Layer 2 of a small transformer language model trained on English Wikipedia (9 layers, counted from 0, width 128).
A neuron's activation on a vector x is SiLU(gate . x) times (in . x), where the dot is the dot product.
The model reads these tokens: " by" " the" " s" "ur" "v" "iv" "or" "s" " of" " the" " f" "am" "il" "y" "."

The vector x that enters this layer's MLP at each token. A number n stands for (n - 128) times 0.049.
0 " by": 143, 191, 123, 112, 137, 145, 141, 142, 128, 148, 135, 97, 119, 135, 133, 99, 115, 143, 182, 98, 149, 131, 153, 119, 168, 95, 97, 132, 149, 145, 113, 124, 116, 141, 119, 94, 148, 173, 141, 113, 149, 102, 130, 125, 125, 106, 127, 174, 137, 100, 115, 150, 164, 139, 133, 98, 119, 139, 158, 120, 151, 146, 109, 123, 140, 139, 115, 137, 131, 124, 145, 117, 102, 82, 83, 59, 130, 149, 82, 86, 156, 96, 136, 179, 118, 127, 115, 105, 147, 143, 129, 147, 107, 136, 163, 134, 95, 123, 98, 120, 80, 117, 149, 139, 115, 115, 177, 158, 108, 110, 123, 120, 118, 108, 117, 129, 105, 77, 123, 138, 76, 125, 118, 113, 119, 101, 79, 108
1 " the": 116, 172, 107, 180, 154, 142, 148, 157, 86, 136, 157, 127, 128, 110, 126, 141, 101, 149, 145, 154, 129, 225, 152, 113, 171, 125, 120, 104, 164, 129, 137, 102, 122, 101, 119, 100, 175, 131, 125, 130, 136, 123, 169, 133, 129, 110, 141, 189, 150, 137, 105, 120, 116, 107, 150, 157, 107, 122, 120, 136, 137, 141, 136, 103, 125, 95, 125, 125, 117, 138, 135, 149, 134, 144, 116, 130, 144, 136, 117, 141, 130, 101, 103, 142, 142, 131, 116, 131, 122, 106, 144, 115, 114, 124, 144, 102, 130, 90, 126, 98, 121, 115, 126, 126, 128, 168, 134, 127, 131, 113, 135, 148, 117, 92, 68, 45, 98, 136, 123, 113, 76, 132, 63, 164, 159, 121, 107, 104
2 " s": 112, 169, 119, 164, 158, 90, 131, 116, 162, 134, 161, 130, 119, 115, 122, 110, 110, 91, 132, 130, 102, 132, 126, 127, 130, 139, 148, 120, 143, 110, 107, 160, 118, 111, 140, 120, 154, 112, 118, 110, 135, 165, 142, 169, 146, 90, 99, 141, 109, 133, 114, 78, 142, 103, 128, 124, 140, 120, 111, 87, 114, 115, 133, 127, 137, 119, 133, 163, 136, 134, 108, 108, 119, 136, 104, 102, 138, 121, 125, 114, 137, 140, 141, 145, 115, 119, 149, 127, 112, 131, 127, 132, 146, 90, 142, 93, 159, 132, 97, 147, 116, 117, 147, 140, 121, 115, 147, 131, 138, 104, 138, 143, 141, 109, 85, 161, 109, 158, 103, 173, 67, 120, 6, 170, 150, 105, 117, 146
3 "ur": 144, 145, 150, 168, 103, 141, 126, 142, 104, 104, 163, 160, 137, 108, 144, 151, 138, 118, 143, 146, 133, 122, 119, 118, 128, 82, 114, 158, 113, 153, 91, 139, 116, 166, 161, 139, 157, 125, 106, 121, 127, 120, 141, 125, 128, 155, 137, 125, 133, 126, 131, 112, 104, 148, 125, 155, 147, 181, 127, 124, 126, 104, 119, 134, 100, 87, 139, 123, 159, 130, 106, 145, 124, 150, 167, 105, 134, 130, 109, 155, 149, 113, 118, 153, 123, 125, 186, 107, 152, 143, 127, 126, 93, 132, 145, 112, 98, 135, 115, 106, 107, 108, 86, 125, 120, 160, 134, 128, 152, 143, 102, 108, 141, 121, 108, 130, 129, 109, 104, 161, 107, 117, 13, 141, 158, 116, 137, 136
4 "v": 138, 121, 153, 141, 139, 124, 147, 180, 152, 130, 147, 112, 130, 109, 139, 121, 143, 138, 133, 132, 131, 125, 140, 134, 120, 118, 121, 128, 155, 162, 154, 145, 88, 109, 98, 148, 148, 98, 117, 163, 133, 117, 124, 127, 152, 108, 108, 132, 129, 117, 122, 134, 109, 96, 112, 150, 134, 123, 192, 105, 113, 118, 109, 149, 96, 105, 136, 96, 119, 117, 113, 116, 110, 139, 144, 142, 130, 92, 124, 145, 125, 108, 135, 130, 120, 169, 162, 136, 103, 95, 124, 106, 122, 146, 133, 114, 84, 149, 118, 140, 114, 168, 107, 134, 102, 193, 198, 134, 107, 101, 164, 101, 131, 166, 133, 165, 90, 171, 118, 105, 99, 134, 64, 132, 101, 137, 112, 122
5 "iv": 98, 143, 182, 170, 121, 129, 139, 175, 141, 110, 179, 131, 108, 105, 133, 113, 117, 73, 136, 174, 163, 141, 133, 101, 135, 148, 123, 163, 141, 97, 150, 122, 135, 152, 136, 123, 175, 111, 108, 124, 127, 133, 111, 121, 110, 166, 147, 159, 138, 93, 105, 143, 100, 117, 86, 98, 126, 83, 166, 100, 114, 124, 148, 134, 106, 121, 124, 132, 158, 125, 143, 108, 105, 133, 153, 165, 173, 110, 124, 176, 137, 132, 108, 126, 148, 135, 180, 105, 151, 108, 121, 113, 112, 124, 123, 146, 108, 146, 116, 105, 163, 126, 118, 102, 119, 131, 123, 136, 102, 86, 137, 129, 153, 152, 154, 144, 106, 110, 167, 135, 106, 104, 100, 120, 141, 143, 95, 117
6 "or": 126, 130, 127, 165, 104, 144, 98, 168, 136, 130, 184, 111, 109, 133, 141, 115, 144, 134, 155, 139, 138, 113, 112, 110, 142, 124, 140, 140, 113, 124, 130, 137, 125, 81, 165, 129, 193, 108, 86, 125, 121, 145, 176, 112, 122, 141, 121, 129, 142, 133, 97, 135, 125, 134, 131, 43, 144, 161, 131, 134, 137, 132, 111, 120, 103, 116, 111, 124, 172, 169, 161, 97, 116, 101, 143, 101, 125, 102, 127, 154, 135, 130, 119, 111, 128, 135, 134, 131, 107, 153, 149, 120, 90, 155, 122, 106, 112, 115, 91, 127, 140, 126, 111, 104, 143, 155, 87, 114, 121, 104, 153, 93, 135, 129, 99, 147, 116, 103, 107, 126, 111, 84, 70, 131, 154, 125, 141, 135
7 "s": 128, 136, 174, 166, 141, 127, 138, 135, 155, 132, 171, 117, 102, 126, 145, 114, 140, 108, 149, 131, 113, 126, 126, 117, 197, 131, 175, 93, 122, 143, 118, 149, 127, 109, 126, 153, 138, 90, 123, 116, 143, 124, 110, 110, 95, 118, 149, 168, 130, 121, 162, 120, 115, 128, 165, 84, 173, 121, 125, 109, 118, 129, 124, 122, 126, 91, 162, 164, 127, 122, 116, 104, 124, 152, 132, 153, 123, 121, 137, 121, 124, 125, 97, 129, 120, 142, 128, 136, 105, 116, 145, 147, 164, 110, 162, 137, 144, 113, 99, 151, 111, 128, 117, 115, 143, 108, 126, 126, 106, 114, 148, 138, 109, 145, 50, 157, 123, 121, 144, 155, 86, 121, 86, 99, 119, 122, 115, 113
8 " of": 111, 174, 151, 147, 95, 153, 173, 140, 121, 157, 161, 114, 144, 126, 152, 139, 119, 120, 160, 128, 157, 144, 135, 126, 109, 108, 93, 121, 143, 155, 106, 153, 78, 104, 144, 125, 147, 124, 185, 148, 135, 156, 93, 110, 120, 139, 127, 202, 126, 111, 159, 147, 114, 141, 132, 113, 89, 144, 147, 145, 135, 136, 138, 118, 174, 121, 125, 155, 166, 103, 140, 127, 101, 105, 156, 98, 120, 112, 128, 88, 128, 95, 120, 139, 104, 123, 93, 116, 109, 166, 134, 121, 121, 118, 147, 112, 122, 120, 134, 120, 114, 100, 99, 113, 112, 115, 128, 141, 152, 136, 137, 137, 121, 171, 129, 110, 76, 169, 139, 115, 76, 119, 92, 96, 134, 138, 123, 115
9 " the": 118, 172, 108, 177, 153, 135, 149, 151, 88, 141, 165, 128, 132, 110, 128, 145, 106, 148, 147, 153, 129, 220, 161, 107, 169, 119, 130, 108, 163, 127, 133, 102, 121, 101, 114, 103, 178, 128, 134, 131, 134, 128, 168, 132, 130, 112, 143, 189, 150, 133, 100, 127, 113, 107, 156, 156, 110, 117, 117, 142, 134, 134, 144, 101, 124, 94, 126, 136, 116, 131, 131, 145, 139, 146, 123, 130, 144, 137, 126, 144, 129, 103, 99, 143, 143, 135, 111, 132, 115, 108, 146, 113, 114, 123, 146, 101, 126, 90, 127, 96, 132, 112, 126, 128, 127, 168, 135, 129, 133, 113, 133, 150, 120, 93, 67, 52, 100, 138, 121, 108, 74, 129, 65, 158, 163, 118, 105, 106
10 " f": 105, 138, 101, 130, 137, 143, 125, 115, 137, 109, 157, 109, 137, 144, 101, 126, 90, 158, 140, 119, 104, 98, 126, 132, 114, 133, 149, 110, 147, 143, 111, 135, 100, 147, 140, 145, 180, 116, 121, 145, 136, 184, 169, 158, 128, 86, 130, 226, 112, 115, 110, 94, 139, 94, 109, 128, 106, 115, 140, 93, 165, 126, 115, 140, 135, 76, 85, 137, 88, 86, 89, 141, 147, 174, 128, 136, 146, 96, 78, 123, 92, 115, 125, 129, 139, 138, 155, 111, 104, 101, 119, 121, 112, 101, 135, 132, 145, 148, 114, 107, 105, 169, 126, 138, 114, 147, 142, 132, 100, 137, 151, 75, 141, 163, 108, 142, 85, 108, 123, 118, 83, 131, 49, 141, 119, 109, 122, 136
11 "am": 162, 135, 150, 156, 113, 116, 101, 170, 180, 150, 153, 134, 144, 140, 125, 111, 123, 142, 158, 137, 165, 104, 84, 87, 171, 117, 88, 129, 127, 139, 133, 155, 145, 129, 145, 113, 143, 104, 124, 129, 127, 135, 131, 136, 125, 127, 132, 133, 159, 115, 134, 163, 115, 121, 145, 133, 148, 133, 106, 123, 126, 156, 150, 100, 74, 133, 128, 176, 99, 128, 126, 149, 135, 136, 134, 131, 182, 128, 113, 127, 99, 109, 125, 91, 101, 161, 134, 132, 161, 111, 96, 133, 90, 143, 103, 105, 134, 115, 103, 132, 164, 134, 114, 161, 122, 146, 159, 130, 127, 116, 110, 98, 144, 135, 110, 122, 131, 145, 107, 116, 75, 121, 76, 126, 161, 108, 104, 129
12 "il": 134, 117, 159, 152, 122, 76, 131, 142, 130, 105, 154, 133, 125, 149, 138, 180, 139, 129, 131, 136, 131, 98, 125, 125, 134, 136, 153, 140, 117, 176, 138, 152, 101, 118, 109, 120, 168, 128, 109, 168, 147, 94, 136, 130, 124, 103, 118, 159, 157, 122, 101, 159, 140, 142, 112, 128, 127, 132, 100, 101, 112, 107, 146, 108, 120, 88, 142, 130, 132, 126, 164, 125, 121, 131, 127, 179, 185, 103, 123, 106, 76, 148, 127, 120, 129, 158, 123, 169, 147, 160, 155, 119, 95, 115, 118, 143, 159, 126, 111, 132, 156, 129, 127, 155, 134, 167, 102, 168, 151, 90, 142, 146, 144, 120, 123, 100, 137, 108, 117, 118, 90, 119, 65, 109, 120, 102, 131, 121
13 "y": 145, 106, 148, 131, 75, 85, 105, 133, 122, 151, 163, 149, 108, 136, 125, 145, 127, 112, 164, 95, 119, 135, 127, 141, 159, 117, 144, 151, 152, 151, 86, 142, 166, 90, 156, 133, 188, 156, 122, 130, 158, 148, 99, 131, 125, 128, 122, 102, 168, 161, 121, 123, 119, 110, 147, 90, 135, 94, 111, 129, 115, 131, 108, 151, 137, 90, 104, 138, 98, 171, 104, 140, 96, 140, 134, 116, 126, 168, 107, 119, 137, 97, 157, 146, 101, 149, 132, 119, 143, 134, 112, 156, 146, 156, 101, 92, 105, 159, 106, 99, 148, 100, 132, 131, 116, 154, 128, 133, 125, 139, 118, 110, 153, 116, 81, 169, 100, 128, 143, 130, 79, 119, 121, 117, 93, 121, 116, 120
14 ".": 125, 154, 130, 104, 122, 129, 136, 133, 134, 139, 143, 118, 100, 166, 107, 133, 89, 131, 146, 134, 127, 106, 131, 144, 134, 108, 119, 115, 158, 102, 105, 164, 139, 120, 152, 118, 178, 146, 116, 125, 97, 125, 160, 134, 122, 108, 145, 160, 153, 161, 145, 82, 146, 160, 141, 140, 127, 120, 143, 127, 98, 118, 138, 123, 116, 65, 114, 157, 145, 154, 118, 138, 133, 112, 136, 136, 129, 140, 150, 83, 85, 157, 84, 128, 127, 120, 121, 142, 122, 105, 98, 136, 155, 115, 131, 147, 98, 110, 115, 65, 108, 129, 101, 115, 81, 110, 154, 159, 100, 94, 105, 145, 149, 159, 112, 176, 81, 120, 112, 128, 49, 129, 79, 127, 136, 74, 98, 83

Each question shows the input weights of one neuron of the MLP. A number n stands for (n - 128) times 0.0077.

n44 gate: 99, 122, 143, 118, 104, 107, 109, 126, 147, 131, 147, 116, 152, 126, 117, 133, 174, 113, 126, 131, 130, 123, 128, 118, 111, 125, 126, 152, 145, 128, 153, 143, 137, 136, 100, 120, 129, 125, 111, 112, 121, 114, 134, 135, 127, 133, 129, 127, 116, 130, 122, 132, 130, 103, 123, 122, 120, 134, 123, 150, 123, 125, 126, 130, 133, 146, 138, 145, 134, 127, 114, 128, 122, 114, 131, 168, 113, 106, 155, 112, 134, 116, 118, 112, 137, 147, 124, 138, 118, 123, 150, 120, 125, 122, 147, 115, 106, 157, 121, 127, 130, 125, 150, 140, 139, 125, 128, 140, 115, 126, 90, 109, 127, 117, 133, 139, 136, 119, 123, 129, 117, 127, 119, 123, 144, 165, 128, 133
n44 in: 117, 156, 132, 129, 117, 161, 125, 115, 125, 123, 126, 135, 119, 139, 123, 123, 123, 135, 149, 107, 130, 160, 128, 140, 139, 134, 141, 100, 125, 134, 122, 125, 125, 105, 134, 126, 133, 132, 119, 124, 128, 117, 135, 138, 129, 141, 145, 150, 130, 145, 135, 130, 137, 138, 145, 154, 133, 86, 123, 98, 139, 132, 87, 120, 129, 128, 107, 123, 131, 101, 132, 138, 150, 129, 122, 122, 124, 129, 116, 143, 118, 124, 144, 107, 127, 174, 142, 143, 124, 144, 117, 119, 130, 144, 132, 133, 128, 131, 109, 134, 115, 113, 143, 155, 101, 119, 149, 136, 122, 130, 144, 131, 100, 126, 134, 169, 121, 119, 123, 117, 116, 130, 110, 148, 117, 103, 119, 131
On which token does it fire most, and how strongly? 4 "v", at about 2.9

n247 gate: 150, 128, 113, 122, 159, 145, 151, 130, 129, 109, 92, 140, 114, 174, 129, 123, 103, 167, 132, 105, 117, 120, 149, 147, 135, 139, 138, 103, 114, 101, 85, 138, 107, 171, 136, 143, 135, 113, 127, 138, 112, 146, 136, 144, 147, 140, 129, 136, 112, 114, 148, 121, 130, 137, 142, 128, 136, 98, 122, 131, 108, 122, 130, 138, 159, 158, 119, 115, 149, 148, 117, 147, 152, 120, 148, 81, 120, 131, 215, 139, 118, 124, 137, 121, 147, 135, 131, 128, 130, 146, 157, 100, 142, 122, 124, 164, 129, 137, 119, 110, 88, 121, 146, 92, 132, 134, 143, 110, 138, 129, 99, 119, 82, 115, 130, 132, 121, 121, 124, 123, 153, 135, 140, 144, 104, 116, 119, 118
n247 in: 143, 146, 121, 144, 156, 142, 151, 127, 144, 124, 156, 139, 119, 157, 134, 149, 123, 160, 103, 111, 128, 108, 169, 131, 122, 130, 142, 112, 115, 103, 112, 115, 89, 166, 111, 148, 129, 114, 147, 135, 131, 175, 133, 121, 120, 132, 122, 148, 123, 140, 150, 129, 145, 134, 126, 111, 154, 131, 123, 136, 111, 112, 115, 161, 164, 127, 117, 143, 151, 96, 135, 149, 155, 105, 152, 115, 112, 127, 185, 157, 124, 134, 139, 115, 151, 143, 110, 136, 139, 142, 149, 97, 118, 106, 122, 153, 137, 115, 120, 104, 98, 141, 143, 112, 120, 142, 134, 138, 154, 129, 106, 128, 97, 120, 136, 127, 148, 119, 130, 145, 141, 115, 135, 147, 134, 129, 97, 137
Which token does this neuron like most? 14 "."

n0 gate: 117, 169, 111, 135, 147, 121, 149, 119, 108, 151, 164, 117, 161, 126, 133, 106, 140, 124, 111, 117, 148, 131, 148, 127, 125, 167, 162, 110, 103, 135, 110, 117, 112, 153, 110, 132, 107, 128, 101, 124, 125, 164, 119, 146, 116, 132, 133, 138, 102, 144, 133, 103, 138, 124, 151, 113, 108, 115, 111, 172, 117, 145, 139, 136, 169, 141, 127, 150, 117, 89, 125, 100, 149, 124, 96, 108, 115, 152, 142, 89, 149, 139, 106, 110, 140, 138, 108, 142, 117, 122, 116, 136, 143, 128, 131, 125, 156, 115, 128, 117, 149, 133, 139, 69, 126, 153, 133, 159, 164, 125, 138, 140, 113, 113, 131, 103, 137, 142, 124, 128, 140, 130, 169, 136, 138, 126, 142, 122
n0 in: 125, 114, 135, 139, 142, 117, 155, 111, 143, 114, 100, 152, 99, 149, 118, 113, 108, 119, 150, 143, 120, 133, 140, 124, 138, 85, 100, 138, 141, 92, 151, 124, 151, 135, 127, 137, 130, 145, 180, 131, 125, 107, 152, 100, 140, 113, 144, 108, 137, 82, 133, 124, 105, 129, 127, 112, 146, 150, 114, 104, 122, 110, 184, 149, 106, 147, 163, 128, 137, 175, 105, 138, 124, 115, 130, 166, 108, 126, 159, 124, 128, 120, 135, 135, 122, 106, 120, 129, 133, 132, 121, 77, 138, 125, 126, 118, 100, 144, 101, 140, 133, 126, 131, 149, 111, 101, 151, 115, 105, 136, 117, 134, 97, 125, 126, 143, 144, 138, 133, 115, 137, 149, 104, 107, 120, 133, 124, 113
On which token does it fire most, and how strongly? 10 " f", at about 1.2

n145 gate: 127, 132, 107, 130, 138, 91, 141, 130, 157, 146, 127, 151, 148, 113, 119, 142, 116, 133, 126, 155, 114, 126, 123, 120, 102, 167, 105, 92, 91, 153, 123, 119, 153, 133, 123, 97, 90, 127, 115, 146, 133, 100, 134, 160, 144, 132, 138, 121, 121, 115, 141, 164, 115, 128, 130, 154, 140, 119, 129, 137, 126, 159, 189, 118, 121, 126, 102, 135, 119, 169, 120, 118, 139, 121, 130, 130, 123, 112, 120, 110, 121, 148, 132, 108, 125, 147, 116, 104, 134, 99, 133, 147, 141, 135, 124, 123, 132, 161, 135, 143, 140, 117, 157, 109, 115, 119, 112, 128, 177, 136, 144, 127, 130, 90, 145, 103, 113, 147, 118, 141, 127, 139, 130, 162, 117, 127, 150, 128
n145 in: 119, 116, 118, 130, 142, 148, 111, 138, 131, 111, 137, 127, 96, 129, 117, 105, 117, 171, 137, 125, 133, 111, 92, 143, 133, 101, 117, 145, 160, 138, 154, 121, 102, 130, 131, 140, 156, 122, 99, 102, 145, 126, 111, 118, 102, 137, 134, 148, 167, 101, 129, 112, 115, 110, 98, 126, 135, 135, 143, 127, 144, 104, 125, 153, 107, 143, 141, 129, 117, 117, 133, 176, 131, 146, 113, 104, 124, 124, 108, 153, 110, 125, 97, 110, 170, 118, 146, 158, 140, 134, 119, 141, 144, 105, 102, 136, 149, 119, 90, 107, 117, 140, 113, 139, 140, 152, 151, 118, 66, 109, 78, 120, 143, 179, 116, 136, 122, 93, 121, 162, 114, 139, 144, 125, 121, 130, 115, 119
Which token does this neuron like most? 11 "am"

n72 gate: 110, 115, 111, 108, 143, 161, 116, 111, 148, 123, 109, 135, 145, 109, 102, 116, 116, 122, 126, 96, 120, 134, 137, 154, 128, 138, 125, 98, 127, 137, 97, 85, 120, 144, 138, 150, 109, 125, 144, 99, 110, 116, 115, 131, 154, 163, 108, 113, 127, 119, 136, 137, 138, 137, 119, 131, 137, 134, 85, 124, 134, 122, 144, 114, 132, 124, 141, 137, 120, 124, 139, 140, 109, 120, 133, 96, 116, 143, 116, 151, 109, 176, 101, 129, 138, 120, 95, 141, 90, 133, 118, 147, 157, 149, 129, 131, 143, 157, 177, 103, 166, 116, 121, 121, 121, 136, 153, 118, 113, 111, 115, 140, 178, 109, 138, 133, 138, 125, 97, 131, 149, 114, 146, 105, 139, 115, 139, 174
n72 in: 125, 120, 135, 137, 116, 121, 142, 96, 128, 147, 131, 119, 134, 125, 136, 111, 143, 128, 135, 161, 146, 126, 123, 108, 125, 132, 118, 132, 118, 135, 150, 118, 131, 125, 138, 110, 125, 139, 122, 148, 116, 115, 140, 135, 123, 112, 139, 132, 119, 148, 122, 120, 113, 123, 132, 143, 127, 115, 158, 112, 145, 124, 123, 120, 137, 150, 123, 117, 136, 131, 102, 97, 148, 140, 116, 145, 121, 118, 130, 123, 137, 89, 139, 92, 131, 120, 153, 99, 149, 113, 132, 97, 118, 109, 141, 127, 135, 131, 97, 167, 98, 122, 131, 129, 117, 122, 123, 143, 150, 160, 119, 115, 73, 140, 141, 112, 146, 140, 134, 131, 115, 156, 122, 132, 129, 152, 130, 99
Which token does this neuron like most? 14 "."

n173 gate: 154, 121, 131, 107, 117, 133, 101, 100, 109, 171, 137, 134, 157, 144, 126, 165, 134, 118, 95, 161, 148, 170, 181, 119, 107, 107, 108, 141, 110, 112, 106, 113, 156, 171, 128, 137, 104, 102, 137, 149, 145, 130, 114, 106, 116, 108, 120, 135, 100, 95, 152, 119, 114, 95, 129, 121, 103, 116, 122, 136, 154, 147, 99, 126, 97, 142, 129, 141, 126, 128, 115, 141, 117, 150, 119, 110, 135, 122, 141, 172, 131, 131, 105, 163, 118, 123, 155, 133, 140, 124, 123, 122, 141, 103, 121, 134, 154, 118, 137, 148, 158, 124, 107, 156, 116, 128, 98, 118, 138, 147, 128, 133, 108, 167, 149, 129, 122, 121, 131, 107, 119, 130, 129, 119, 116, 124, 129, 135
n173 in: 125, 122, 135, 132, 105, 110, 139, 150, 118, 91, 107, 144, 116, 126, 136, 109, 140, 129, 145, 100, 119, 141, 96, 135, 144, 118, 129, 111, 106, 143, 121, 146, 95, 81, 136, 125, 137, 122, 89, 114, 113, 109, 136, 145, 126, 163, 139, 119, 138, 133, 135, 131, 132, 147, 121, 112, 116, 139, 133, 119, 134, 132, 139, 118, 136, 120, 133, 107, 115, 114, 104, 119, 117, 120, 160, 120, 133, 153, 140, 118, 128, 142, 147, 75, 114, 145, 120, 104, 116, 170, 141, 109, 108, 143, 121, 128, 94, 121, 108, 145, 95, 100, 163, 106, 114, 144, 115, 128, 121, 123, 133, 109, 147, 107, 131, 121, 140, 129, 118, 132, 133, 113, 108, 151, 126, 124, 138, 122
On which token does it fire most, and how strongly? 3 "ur", at about 1.3

n172 gate: 130, 105, 128, 113, 117, 140, 100, 138, 136, 133, 125, 120, 97, 116, 112, 126, 131, 110, 132, 132, 144, 127, 135, 115, 106, 99, 109, 120, 119, 103, 128, 119, 155, 136, 146, 142, 82, 133, 170, 124, 148, 117, 137, 140, 113, 147, 111, 115, 128, 109, 145, 117, 139, 132, 105, 174, 108, 89, 104, 111, 145, 135, 155, 129, 110, 121, 141, 106, 134, 138, 126, 149, 110, 114, 112, 131, 114, 108, 77, 175, 133, 141, 114, 115, 119, 103, 156, 126, 159, 127, 127, 135, 122, 105, 77, 125, 163, 142, 128, 123, 129, 133, 104, 131, 114, 127, 128, 102, 133, 138, 113, 102, 169, 110, 153, 99, 160, 129, 113, 130, 155, 152, 173, 131, 142, 169, 119, 148
n172 in: 94, 131, 106, 139, 131, 153, 136, 139, 132, 144, 104, 121, 137, 114, 130, 146, 148, 142, 118, 134, 120, 94, 99, 97, 137, 151, 130, 92, 146, 108, 132, 131, 130, 121, 122, 119, 120, 123, 127, 123, 103, 146, 111, 149, 119, 128, 125, 134, 104, 145, 137, 139, 101, 100, 140, 112, 94, 139, 145, 120, 138, 166, 113, 130, 133, 132, 122, 129, 135, 104, 167, 120, 127, 119, 153, 134, 131, 135, 145, 130, 138, 131, 143, 134, 150, 142, 129, 141, 133, 95, 116, 123, 131, 129, 145, 132, 133, 134, 146, 126, 131, 105, 163, 75, 130, 129, 121, 128, 141, 102, 150, 133, 78, 165, 151, 125, 125, 141, 153, 111, 133, 129, 133, 95, 138, 103, 140, 112
Which token does this neuron like most? 3 "ur"

n226 gate: 104, 88, 114, 108, 128, 148, 97, 98, 115, 154, 116, 118, 140, 102, 147, 157, 114, 147, 99, 149, 136, 116, 80, 108, 130, 141, 155, 97, 132, 123, 113, 116, 131, 115, 150, 131, 94, 137, 147, 151, 130, 160, 105, 163, 140, 142, 119, 111, 159, 108, 106, 107, 143, 102, 104, 134, 146, 119, 124, 148, 105, 121, 131, 101, 133, 119, 129, 136, 162, 158, 159, 157, 127, 119, 122, 125, 103, 104, 139, 141, 155, 158, 131, 138, 138, 119, 134, 113, 156, 112, 158, 149, 142, 98, 123, 136, 115, 138, 105, 158, 130, 153, 146, 117, 110, 131, 133, 142, 132, 109, 120, 134, 135, 144, 134, 116, 130, 107, 99, 129, 159, 125, 162, 119, 111, 168, 86, 141
n226 in: 152, 154, 115, 130, 137, 57, 135, 156, 138, 95, 183, 142, 141, 173, 118, 124, 145, 138, 139, 135, 138, 118, 154, 129, 123, 135, 115, 126, 116, 158, 135, 129, 146, 145, 110, 128, 137, 122, 137, 122, 119, 118, 149, 121, 121, 85, 122, 127, 91, 144, 146, 155, 123, 157, 154, 166, 133, 153, 99, 135, 143, 129, 138, 180, 133, 130, 129, 138, 119, 128, 110, 131, 124, 136, 138, 99, 146, 121, 144, 83, 103, 121, 113, 147, 140, 154, 108, 133, 78, 136, 88, 98, 109, 177, 142, 143, 139, 132, 142, 123, 155, 115, 109, 141, 122, 112, 157, 125, 165, 134, 137, 117, 137, 105, 139, 125, 131, 167, 143, 121, 87, 138, 110, 150, 131, 94, 146, 131
Which token does this neuron like most? 5 "iv"

n22 gate: 144, 123, 107, 135, 138, 159, 131, 115, 116, 173, 137, 110, 172, 111, 94, 165, 137, 147, 133, 131, 141, 87, 110, 115, 120, 178, 123, 132, 117, 104, 118, 101, 173, 123, 109, 166, 132, 141, 119, 118, 140, 102, 103, 139, 135, 135, 101, 88, 129, 101, 125, 129, 142, 114, 94, 110, 121, 140, 174, 164, 125, 141, 141, 90, 118, 125, 112, 94, 137, 120, 145, 124, 131, 97, 123, 149, 153, 169, 128, 153, 110, 134, 152, 155, 142, 73, 165, 138, 158, 94, 130, 143, 146, 138, 116, 133, 155, 144, 136, 118, 138, 128, 123, 165, 167, 136, 117, 126, 118, 137, 129, 128, 139, 105, 136, 113, 118, 128, 124, 130, 148, 107, 134, 78, 89, 120, 164, 132
n22 in: 122, 148, 96, 130, 139, 151, 103, 137, 137, 137, 107, 142, 114, 168, 111, 104, 120, 142, 137, 95, 115, 99, 91, 132, 143, 152, 143, 126, 150, 109, 100, 112, 111, 118, 151, 170, 135, 141, 132, 173, 116, 125, 144, 77, 112, 155, 115, 131, 108, 129, 102, 115, 137, 140, 132, 127, 135, 148, 150, 120, 132, 114, 103, 86, 129, 130, 118, 134, 139, 117, 126, 105, 110, 156, 123, 124, 133, 141, 135, 152, 155, 120, 136, 104, 130, 106, 111, 152, 122, 131, 122, 159, 131, 159, 75, 137, 142, 115, 123, 128, 90, 142, 120, 85, 148, 158, 108, 101, 88, 124, 133, 91, 124, 116, 148, 109, 124, 112, 90, 139, 127, 118, 120, 114, 105, 119, 89, 173
On which token does it fire most, and how strongly? 12 "il", at about 0.28

n115 gate: 119, 91, 131, 128, 138, 191, 102, 120, 100, 140, 98, 115, 147, 121, 131, 129, 101, 99, 112, 103, 163, 98, 89, 135, 107, 160, 159, 142, 106, 92, 143, 148, 111, 139, 144, 126, 123, 134, 152, 113, 76, 143, 118, 167, 129, 157, 105, 104, 147, 128, 125, 104, 144, 112, 97, 115, 158, 136, 145, 150, 147, 140, 137, 118, 143, 113, 112, 115, 119, 91, 135, 119, 113, 122, 141, 140, 147, 123, 135, 153, 147, 117, 156, 82, 124, 111, 174, 106, 133, 147, 153, 145, 125, 110, 110, 122, 126, 123, 120, 109, 153, 118, 142, 139, 137, 152, 110, 114, 120, 124, 135, 121, 139, 140, 117, 114, 130, 132, 118, 142, 151, 113, 132, 131, 126, 176, 139, 140
n115 in: 111, 98, 120, 148, 146, 204, 117, 132, 101, 147, 126, 129, 114, 150, 118, 154, 131, 125, 125, 114, 124, 137, 78, 130, 110, 177, 172, 109, 117, 119, 153, 159, 105, 133, 156, 137, 110, 128, 147, 120, 130, 129, 102, 147, 120, 150, 130, 90, 138, 134, 129, 84, 120, 108, 107, 132, 157, 118, 130, 142, 143, 158, 90, 114, 131, 151, 129, 109, 133, 97, 140, 123, 108, 141, 144, 139, 130, 99, 145, 111, 160, 127, 140, 127, 102, 134, 148, 110, 153, 140, 140, 176, 123, 113, 146, 128, 101, 114, 129, 112, 111, 117, 108, 92, 142, 158, 95, 100, 129, 144, 155, 123, 82, 135, 136, 104, 125, 127, 154, 126, 148, 102, 132, 130, 111, 144, 131, 145
Its two highest activations, in order, are on tokens 6 "or", 11 "am"

n165 gate: 80, 113, 125, 128, 119, 115, 129, 108, 146, 120, 85, 125, 149, 115, 145, 100, 132, 147, 118, 108, 129, 129, 130, 136, 134, 86, 117, 78, 97, 127, 154, 130, 118, 155, 138, 140, 131, 135, 122, 134, 158, 106, 146, 121, 129, 128, 144, 106, 123, 120, 130, 87, 145, 118, 113, 133, 131, 167, 126, 117, 144, 144, 131, 150, 151, 141, 127, 130, 115, 138, 76, 129, 118, 139, 118, 134, 126, 143, 158, 99, 157, 153, 124, 57, 153, 143, 102, 139, 103, 146, 90, 102, 118, 131, 150, 109, 107, 107, 92, 170, 113, 128, 127, 126, 116, 103, 96, 129, 116, 150, 101, 105, 96, 125, 128, 111, 142, 127, 131, 169, 166, 118, 156, 151, 158, 152, 151, 115
n165 in: 124, 151, 120, 145, 163, 90, 104, 130, 117, 95, 120, 161, 121, 165, 127, 96, 142, 140, 121, 137, 126, 140, 141, 101, 117, 176, 127, 158, 138, 116, 115, 121, 137, 124, 115, 124, 132, 120, 125, 137, 67, 87, 113, 158, 136, 101, 102, 114, 82, 150, 134, 197, 141, 94, 99, 130, 142, 125, 104, 159, 87, 106, 88, 123, 111, 139, 119, 117, 145, 136, 158, 117, 148, 145, 171, 109, 152, 78, 155, 75, 130, 112, 157, 140, 153, 115, 114, 123, 126, 123, 121, 129, 136, 108, 131, 151, 131, 167, 142, 102, 104, 153, 138, 88, 130, 129, 136, 120, 133, 144, 113, 101, 91, 166, 144, 104, 142, 144, 106, 103, 115, 113, 126, 110, 116, 153, 127, 144
On which token does it fire most, and how strongly? 7 "s", at about 0.83